Layer 2 of a small transformer language model trained on English Wikipedia (8 layers, counted from 0, width 128).
A neuron's activation on a vector x is GELU(weights . x + bias), where the dot is the dot product.
The model reads these tokens: "ong " "Th" "om " "- " "Y" "u " "V" "ek " "Ch" "un " "K" "o"

The vector x that enters this layer's MLP at each token. A number n stands for n times 0.039.
0 "ong ": 4 -17 -17 33 -22 -7 7 40 -57 65 -12 2 36 11 15 -6 -38 35 -4 -4 -5 -17 30 -6 8 9 -18 11 -16 9 6 -3 10 16 3 -8 -4 22 -46 -4 33 14 16 10 -26 3 -16 83 -36 -26 -14 -22 26 10 -37 -3 -4 -59 44 15 22 -7 40 21 16 25 -29 -7 7 6 16 18 9 -29 -13 -29 -21 -15 -24 18 -28 22 39 9 -26 4 -58 -9 -8 49 -1 -24 -52 -6 62 15 -62 16 21 3 -44 3 6 -35 -28 11 22 -20 -3 2 9 -20 -8 20 -38 -1 -14 -16 4 3 -4 10 -16 33 13 53 -11 -6
1 "Th": -43 -22 -22 51 -20 -11 35 13 -44 45 -26 23 39 0 15 -17 -27 16 -8 -31 14 -39 19 -2 -10 1 -23 -16 -6 19 -15 15 11 15 -19 -26 7 45 -14 -11 46 19 5 0 -14 8 -29 57 1 -38 -38 -30 -9 11 -37 -18 -16 -14 28 9 43 4 70 15 26 9 -26 12 17 -7 26 -21 -3 -16 -39 -20 13 14 -33 47 -15 24 4 19 -19 -8 -35 38 21 33 -17 -67 -49 25 64 -3 -15 32 29 16 -67 0 24 -42 1 -38 34 -15 2 4 -2 9 -37 -11 -18 15 9 0 -1 -27 22 -3 -5 -4 11 46 -10 -5
2 "om ": -37 6 8 21 2 -7 8 43 -45 41 -11 20 40 21 18 22 -7 35 -11 -4 11 -3 10 -9 -27 -1 -12 -21 -4 28 -7 22 18 -20 29 -20 11 10 -24 -18 9 16 7 -7 -63 19 -22 90 -23 -24 -20 -21 -5 -9 -23 -31 -18 -52 42 20 55 4 57 18 36 -19 -10 -17 17 -29 13 4 1 -13 -59 -16 41 0 10 36 -31 18 5 -2 -16 -27 -63 16 -34 33 -27 -30 -33 0 56 25 -16 15 30 4 -32 -9 20 -34 -24 -8 22 -30 -3 -13 -35 0 -14 -12 -32 10 -3 -8 35 -19 21 26 -14 18 24 23 -10 -11
3 "- ": -41 3 -16 19 -2 -14 -6 43 -64 74 -34 2 26 14 24 10 -28 15 -10 -10 -6 -33 15 -7 -14 20 -27 -10 -6 -27 -28 18 6 10 -12 -16 -11 14 -4 -10 18 28 2 19 -24 7 -34 76 -29 -40 -27 -21 6 10 10 4 0 -3 52 -13 32 21 72 38 37 2 -33 0 0 -2 17 -39 16 -3 -49 -27 13 28 23 38 -19 34 17 6 -4 -8 -84 -3 -17 39 -26 -11 -36 22 2 -1 -38 18 25 9 -34 -7 14 -21 15 31 2 -19 14 -36 -2 28 -18 10 -29 4 7 -5 22 -6 -16 15 -35 24 7 22 -2 -16
4 "Y": -35 -5 -32 10 -17 -32 12 13 -49 40 -7 10 51 5 22 0 -14 -5 -9 -37 40 -22 38 8 -24 22 -17 -20 0 27 0 -4 22 -15 -8 -27 4 43 -19 -7 24 36 18 -15 -25 -2 -22 74 -40 -19 -49 -3 1 2 -42 -19 10 -31 16 -3 50 2 57 7 36 16 -42 10 -2 -2 11 -6 -9 -13 -82 -29 -8 -8 2 50 -21 31 5 5 -1 -33 -29 17 30 23 -8 -73 -59 4 38 0 -12 31 35 5 -33 9 65 -15 12 -42 21 -23 12 4 8 33 -58 -3 11 15 5 -9 33 -4 -21 -4 -11 11 18 34 -8 0
5 "u ": -34 -14 -18 6 -6 -40 20 8 -39 43 -20 31 31 11 16 35 -18 40 -28 -3 19 -13 4 7 -17 36 -7 -16 19 -7 -16 7 13 16 15 -22 17 34 -32 -6 32 41 -6 -20 -21 30 -24 93 1 -60 -20 -8 -5 9 -14 -5 -9 -51 41 10 23 4 59 20 70 -5 -36 -7 13 -16 20 -2 9 -21 -47 -50 14 1 -10 38 -29 25 -14 -1 21 -30 -57 9 -40 37 -19 -39 -24 18 40 -1 -6 30 48 8 -28 3 10 -22 -12 -19 -3 -27 5 7 -10 -16 -45 -24 -26 5 1 8 2 14 -9 18 -28 25 8 18 -4 -19
6 "V": -31 2 -25 34 18 -23 8 7 -48 48 -24 7 37 -7 23 19 -14 25 -11 -15 11 -23 -14 -17 -20 15 -15 -23 11 -6 -20 -10 4 -4 -26 6 7 34 15 -23 30 37 3 -12 -12 8 -62 54 -44 -45 -24 -21 -17 8 0 7 -3 -58 27 -2 45 0 53 37 81 4 -34 15 15 31 -7 9 6 -9 -62 -43 15 1 -12 50 -13 9 7 4 -4 0 -50 23 -16 31 -27 -75 -14 14 20 6 -20 15 31 12 -45 23 39 -26 4 -51 31 -21 0 -19 -7 22 0 -26 -11 30 7 -11 1 -22 15 36 -6 40 -20 48 -13 -12
7 "ek ": -47 9 -22 18 6 -21 4 24 -42 47 -33 17 33 34 25 40 -8 20 -4 16 3 -8 -6 -32 -11 12 -2 -6 8 18 -13 -3 10 -8 23 -7 21 8 -28 -26 13 45 3 1 -50 27 -39 79 -26 -39 -33 -5 -5 7 -13 1 -9 -62 28 13 42 -12 76 45 42 2 -39 -5 26 -5 32 4 20 -12 -51 -51 38 26 15 36 -32 21 -7 -5 3 -17 -57 -1 -36 25 -19 -12 -30 -1 23 10 -20 32 32 14 -21 6 12 -11 -40 -16 25 -34 -2 -21 -28 13 -44 3 -46 12 -2 -2 -1 3 -24 36 -29 11 11 21 -7 -2
8 "Ch": -47 5 -22 22 10 0 26 16 -59 43 -14 -24 39 10 16 9 -29 16 -5 -35 -1 1 26 5 -15 21 -31 -44 9 23 -14 -1 24 -1 -36 22 29 41 -10 -13 17 33 -1 15 -20 -2 -35 52 -41 -47 -42 -11 8 16 -24 11 -23 -42 11 -3 55 -18 68 40 50 6 -40 16 6 24 9 -17 4 -28 -60 -30 2 25 5 51 -13 12 -5 2 -11 4 -23 32 -3 21 -17 -59 -45 0 28 2 -41 33 15 5 -44 12 55 -43 6 -49 23 -52 24 -18 3 37 -37 -18 -8 45 0 -12 18 -12 9 15 2 2 -5 36 -18 3
9 "un ": -38 5 -19 10 11 -31 18 19 -34 46 -18 0 29 30 -3 44 3 28 -11 2 9 -23 -12 -10 7 37 -23 -14 33 4 -17 -4 24 -1 16 3 12 27 -31 -4 13 46 11 13 -25 25 -33 68 -32 -45 -38 2 2 22 -2 16 1 -65 57 6 31 -23 54 23 53 -7 -27 0 20 13 25 -15 20 -16 -48 -54 30 17 4 44 -40 41 3 0 11 -10 -49 -2 -51 36 -35 -12 -39 12 27 -14 -31 14 29 -3 -38 -12 12 -30 -10 -39 17 -25 -4 -23 -7 -19 -47 -14 -34 26 2 -19 -4 0 -15 43 -21 25 4 30 -10 -12
10 "K": -36 9 -36 48 -3 -25 4 14 -54 22 -14 10 26 13 30 20 -16 38 -1 -26 18 -25 -1 -4 -4 13 -33 -29 23 23 -22 -8 26 -4 -19 16 13 36 13 -14 15 35 8 -3 -10 -10 -28 56 -48 -45 -42 -6 -7 -2 -18 -4 -9 -26 7 2 40 -21 85 24 61 15 -41 19 10 26 2 -8 -7 -14 -60 -39 18 8 -12 53 -22 18 15 9 2 -8 -39 18 5 12 -36 -81 -34 1 27 -12 -4 35 27 -4 -21 6 48 -44 -16 -52 45 -40 22 -18 -28 32 -41 -6 -2 14 3 -11 0 -1 -3 30 -2 19 16 41 -30 7
11 "o": -4 -12 -20 15 10 -43 11 25 -18 41 -8 -7 34 -12 11 21 8 35 -1 -50 11 -27 -11 1 -22 20 -23 -15 44 24 -23 -8 22 1 -13 -6 24 28 7 1 8 25 14 -14 -21 10 -43 67 -18 -58 -30 -1 24 -6 -26 -6 -19 -53 52 -28 31 6 79 32 52 -3 -31 -18 -4 5 65 -28 8 -29 -52 -41 4 7 14 39 -35 45 -23 11 9 -56 -28 33 -7 44 -45 -19 -61 9 18 -14 -13 29 19 0 -18 17 20 -19 0 -58 13 -15 4 -9 -6 19 -1 -25 -21 18 4 -28 18 9 24 41 -4 -5 20 17 -27 -31

Each question shows the input weights of one neuron of the MLP. A number n stands for n times 0.0079.

n191 (bias -0.038): -3 -11 12 -16 -23 8 -24 23 5 22 27 1 -20 15 12 -28 -1 10 3 -33 28 13 -18 10 3 -16 -35 9 7 5 9 13 -32 6 -29 18 30 -5 7 27 -10 -18 20 5 24 25 -5 20 -24 7 9 4 -10 6 -5 8 25 -10 12 -14 -31 -7 22 -28 -35 -31 -15 -2 -3 1 -14 9 -40 -35 16 14 29 2 -2 -5 -25 -13 18 5 15 10 14 29 6 10 -37 23 10 8 -13 -3 -1 10 -1 -7 13 -2 -9 28 17 -7 30 -20 0 -21 -2 -8 21 -6 -77 17 10 4 -14 -21 7 -56 -1 25 19 -6 -24 18
It fires most on token 11 "o"

n220 (bias -0.054): 15 -27 3 13 12 12 10 4 19 -23 1 32 14 -30 7 -22 -5 -4 6 8 -9 -26 0 9 -4 10 10 6 -10 -12 -39 -1 -11 -18 -1 -15 -21 -12 -16 -7 -5 29 9 21 13 9 -15 14 44 -11 1 -8 -32 20 -3 -12 -6 0 -10 0 -17 5 5 3 40 -8 22 34 -2 -11 -25 18 -12 27 16 17 12 2 -1 7 -7 -4 -7 -12 -25 -6 -13 -12 -7 -10 1 20 20 -8 -18 1 -11 0 -11 19 -8 0 5 -39 22 -4 -17 -17 -13 -21 8 -8 17 -9 3 -23 13 -37 17 12 2 12 12 14 8 -9 16 -8
On which two tokens does it fire most, strongest first? 6 "V", 3 "- "

n360 (bias -0.048): -3 -9 -30 -19 2 16 -25 -5 -7 2 10 -5 -10 -11 30 8 7 14 1 -17 16 14 -42 -6 11 13 -12 -15 3 -12 -45 -21 1 -14 16 14 20 20 -21 2 -32 14 6 18 0 -13 9 12 -2 -16 19 18 -30 -10 -3 1 -2 22 3 -22 4 -14 6 -12 -12 -8 22 -20 27 21 -1 -7 16 -19 21 -2 -18 39 1 -4 -13 -2 -8 -34 -10 14 10 -6 1 -12 -8 20 10 -14 24 -8 36 15 35 -7 -24 -8 -49 -28 1 2 23 -4 37 29 17 20 12 -8 12 -20 -37 31 5 -3 -1 -18 3 -4 12 -6 7 4
It fires most on token 10 "K"

n286 (bias -0.065): 5 15 20 -17 11 12 -14 10 -30 9 -6 31 6 -24 -11 14 -22 -6 -19 -8 4 13 -18 -16 -4 5 -5 9 -6 -1 18 1 20 4 4 20 4 -9 24 -46 3 -10 -25 -24 -15 28 3 9 -35 -2 -7 -17 14 -1 9 9 17 4 1 -16 -20 -14 10 -8 0 -2 16 -28 -13 14 29 -33 -39 26 22 23 -6 -16 9 25 -3 -13 6 3 -28 11 3 -35 -7 7 19 22 -9 24 -12 29 12 -25 5 -20 -11 3 5 -17 6 18 4 -7 -7 -8 -14 6 -3 -31 3 -12 41 -1 12 24 1 -18 6 8 -37 -18 0 -14
It fires most on token 3 "- "

n111 (bias -0.076): 2 -27 -18 6 29 -4 4 8 -18 -18 20 -1 -31 9 3 4 -15 -4 -1 -2 20 26 7 15 -12 10 40 -10 -8 1 -16 3 29 -18 -12 -11 -15 22 28 -9 11 3 27 1 10 4 24 13 32 -55 10 16 11 -12 -27 20 -2 6 -19 -11 -27 21 24 -31 1 21 17 -53 -6 -19 16 19 -25 11 8 -15 -24 1 -25 59 1 -6 -30 -9 27 -13 7 -46 -10 -11 -9 -1 36 2 29 -25 32 -24 -34 -21 -41 -35 3 -18 20 20 -12 26 18 4 25 -6 28 -18 -11 7 -37 33 13 5 39 -45 19 20 -25 10 -11 -18
It fires most on token 5 "u "

n221 (bias -0.074): 7 -39 -11 -50 -27 3 9 21 -23 -6 7 -18 -9 -1 11 -37 -10 -20 23 -5 15 7 1 3 -13 -21 -10 24 -8 -33 24 11 -24 -12 -19 21 20 3 -3 33 15 33 -8 21 -26 4 33 10 4 16 17 -8 9 -2 8 -7 2 12 26 -18 20 20 -7 -11 3 32 -5 -35 -8 -46 -17 -42 28 14 24 -12 33 6 15 -28 2 10 16 15 -6 -17 -5 -8 -9 -12 23 12 -13 -21 11 -7 -19 -25 -23 8 22 32 12 -3 28 -7 -1 -21 -7 -12 -33 -12 9 -9 18 2 -13 36 -8 4 -44 -10 3 0 -7 1 11 11
On which token does it fire most, and how strongly? 3 "- ", at about 0.3

n446 (bias -0.028): 14 -8 -47 23 3 15 3 -47 -18 4 22 -9 -7 5 -2 7 -15 -2 -25 -6 23 -11 13 2 -11 12 4 11 26 -21 -1 -30 -21 -20 -4 5 -21 13 23 -7 -29 5 15 -3 16 11 -8 14 -13 7 -16 7 2 3 -9 -15 -8 2 -39 -19 6 -16 -19 -1 -17 16 8 -7 -9 -8 16 -17 -8 -14 22 14 27 13 -12 40 5 -10 -39 3 26 19 -3 0 -8 6 -29 -12 14 1 11 -4 18 -23 -12 11 0 -14 36 -22 21 34 5 11 -22 -18 -9 8 15 33 23 -10 12 -3 5 3 28 -27 23 14 -23 4 4 -3
On which two tokens does it fire most, strongest first? 10 "K", 6 "V"

n236 (bias -0.040): -5 12 -14 -1 18 -1 -21 1 23 -15 -3 2 9 -3 -9 -41 -5 1 1 -6 15 10 7 -23 5 -18 29 3 -6 -26 26 32 -12 3 -10 -3 -4 24 -1 -21 6 -12 -25 -6 11 1 8 13 -33 19 -37 2 -11 -20 43 -1 41 14 -11 -23 -29 13 9 23 -4 2 -4 -15 14 15 14 -4 -10 34 13 -2 29 11 -29 17 -34 19 8 -16 12 16 19 10 5 20 -11 -14 6 -39 16 18 -2 -8 -16 -3 20 15 12 10 3 -18 -11 9 37 -18 -17 12 -14 -7 -1 -2 3 13 -2 -13 -6 -12 -29 -12 -27 -18 -8 27
It fires most on token 10 "K"

n186 (bias -0.057): 8 -19 6 -28 -12 -6 13 -9 -9 -8 3 -3 1 5 -24 5 -10 -2 18 4 2 -22 27 -4 -2 8 31 16 -5 4 16 16 -15 2 2 -12 -6 8 -29 2 10 11 8 -31 -4 -4 -1 13 -6 -18 17 -31 12 -20 -23 5 12 16 0 -12 -21 -7 2 8 -16 -11 29 8 -21 -23 9 17 -16 7 -7 -20 0 16 0 1 -6 -5 5 -20 3 -3 19 8 -17 7 16 -1 -6 5 -23 16 4 2 6 -3 26 6 -9 -5 15 -32 -13 1 22 5 19 -16 -23 12 -10 6 5 13 -21 9 9 -1 14 8 14 -7 9 15
It fires most on token 5 "u "

n474 (bias -0.032): -13 14 14 0 -6 18 -22 34 1 -10 25 17 -8 17 5 16 6 -21 -6 5 -35 7 -16 -1 14 -4 42 -2 9 30 -1 -14 0 1 -1 16 2 -36 -17 15 20 11 23 -34 -9 2 1 -38 15 3 0 -37 -27 21 21 23 8 15 -23 54 -8 -8 -8 -17 28 -22 4 16 -43 -11 6 -3 -2 3 7 28 14 15 -3 -9 -9 9 -33 -17 -41 -5 -17 9 -24 32 -12 -19 20 17 17 35 -6 25 -4 9 -14 -25 -6 -16 -33 -29 35 -4 32 -29 -22 -3 34 18 -9 51 -22 31 -17 1 0 14 -20 -12 25 -11 -1 -28
On which token does it fire most, and how strongly? 2 "om ", at about 1.7

n182 (bias -0.040): 5 -10 19 -4 14 3 -12 0 17 -21 -10 -17 -7 15 16 5 17 14 8 -2 -41 37 -47 -23 -7 -34 -30 26 7 37 3 -7 3 0 1 28 1 -5 43 6 5 -31 -23 3 -10 27 18 -9 -18 -3 -1 9 12 -7 12 -9 3 14 -13 19 0 -23 3 -25 -5 23 -1 -9 -11 22 53 24 -17 27 22 -5 21 7 12 3 28 -27 1 -24 2 -10 -12 8 -5 14 -12 0 -11 0 12 11 -24 1 10 -7 -49 -12 4 -45 6 13 -16 -36 9 1 -11 -3 -4 5 36 -9 7 -7 0 -16 15 -31 -36 -12 10 25 8 -4
On which token does it fire most, and how strongly? 2 "om ", at about 0.13

n469 (bias -0.037): -6 8 -2 3 9 -20 -28 3 -8 -23 -30 -27 8 -5 17 12 7 -18 -3 -25 18 -5 13 -14 -34 9 -25 0 14 9 -32 -13 -4 -11 26 -8 22 14 -5 11 -38 -3 25 -8 23 -21 -16 16 -24 26 2 1 -21 -17 -17 37 -16 -4 -12 -5 4 -14 -20 11 -6 16 -1 8 23 26 14 28 15 -7 19 12 -2 -1 -16 -13 -34 -1 -6 8 33 14 28 -25 -9 14 -8 15 24 -32 16 17 -13 -10 21 -6 9 -9 27 42 6 -11 2 -10 26 -43 -33 -43 12 2 -14 11 11 25 -4 13 -10 -13 0 -32 -19 -4 6 11
It fires most on token 7 "ek "

n255 (bias -0.058): 9 -36 8 11 13 9 -16 -4 -25 20 -4 22 13 3 -8 -4 -33 12 9 5 -28 13 29 -17 6 3 -28 31 -8 -11 -6 -10 -28 -7 16 4 -25 -14 -9 9 -9 -22 -1 1 -16 -3 24 -6 1 9 14 -9 14 12 -16 -12 15 1 24 12 2 -2 1 9 -7 -7 -10 -8 11 -13 25 33 -8 -3 21 16 31 -4 -3 -16 -3 -7 16 24 -11 -2 -34 -2 6 16 2 24 -13 -25 -7 0 -29 -19 -14 6 20 -35 5 5 -17 -24 -2 7 -2 -5 10 -12 7 6 6 9 -10 4 -12 15 19 -18 -11 15 -2 -26 -9 -10
On which token does it fire most, and how strongly? 0 "ong ", at about 3.2

n495 (bias -0.035): 12 2 36 -14 5 27 -15 -14 17 -35 2 32 -6 4 -4 -5 -5 22 -2 -1 10 -6 -7 -19 7 -32 13 22 29 -33 12 0 -26 25 11 31 -16 40 6 44 30 23 -21 10 11 -33 -21 -19 8 5 5 -6 -9 -47 14 -6 -17 -20 25 -17 -20 13 -18 -10 3 31 -6 0 -16 11 -7 4 -21 -6 -20 -19 -14 29 7 5 -10 12 -9 -27 -17 10 -19 2 -1 19 -15 7 38 -1 -2 16 -6 20 -14 23 -9 -24 1 -25 15 -6 20 8 16 -44 -28 -25 5 27 10 24 6 23 -1 -29 -7 -39 -11 45 -5 -13 7 -3
It fires most on token 6 "V"

n80 (bias -0.035): -4 -12 -19 7 18 7 -24 -7 15 -1 2 -47 -33 24 -2 -7 0 22 -20 6 47 44 -38 -14 -17 -6 -6 -1 5 38 -12 -50 -9 18 49 9 -9 5 8 -38 -54 -13 11 3 9 13 6 1 13 20 -28 -18 -15 9 15 -3 27 60 -14 -24 -9 -14 -3 -20 8 -6 21 7 -27 16 -32 38 -14 1 6 -49 -33 25 -21 17 29 -15 -1 2 12 1 -24 -8 -8 -21 19 10 -45 42 -3 3 32 -27 1 4 -21 23 8 -14 -6 -3 21 35 57 -13 12 36 4 9 3 19 11 -36 9 48 13 18 3 -7 -20 12 7 -9
It fires most on token 10 "K"

n71 (bias -0.076): -7 5 -5 10 4 22 -8 -9 -16 -1 11 9 -7 -2 -23 14 14 -21 -4 -17 -3 -37 -20 -17 33 10 16 -18 -5 10 -14 -4 -14 16 -7 -19 21 -5 24 -2 5 0 -3 9 3 8 18 -15 -11 5 -22 8 -11 -5 -14 -5 13 2 -6 35 16 17 -31 -22 4 -10 32 17 -3 -11 2 9 -7 22 15 10 6 -16 17 -25 -9 22 -12 7 -7 10 -11 -26 -4 -1 23 -21 -27 -2 24 -23 -12 -14 18 15 -29 9 -5 9 -20 0 -2 -8 0 0 19 7 -22 -6 24 14 -5 12 17 -19 -2 14 17 -15 26 -8 11 11
It fires most on token 1 "Th"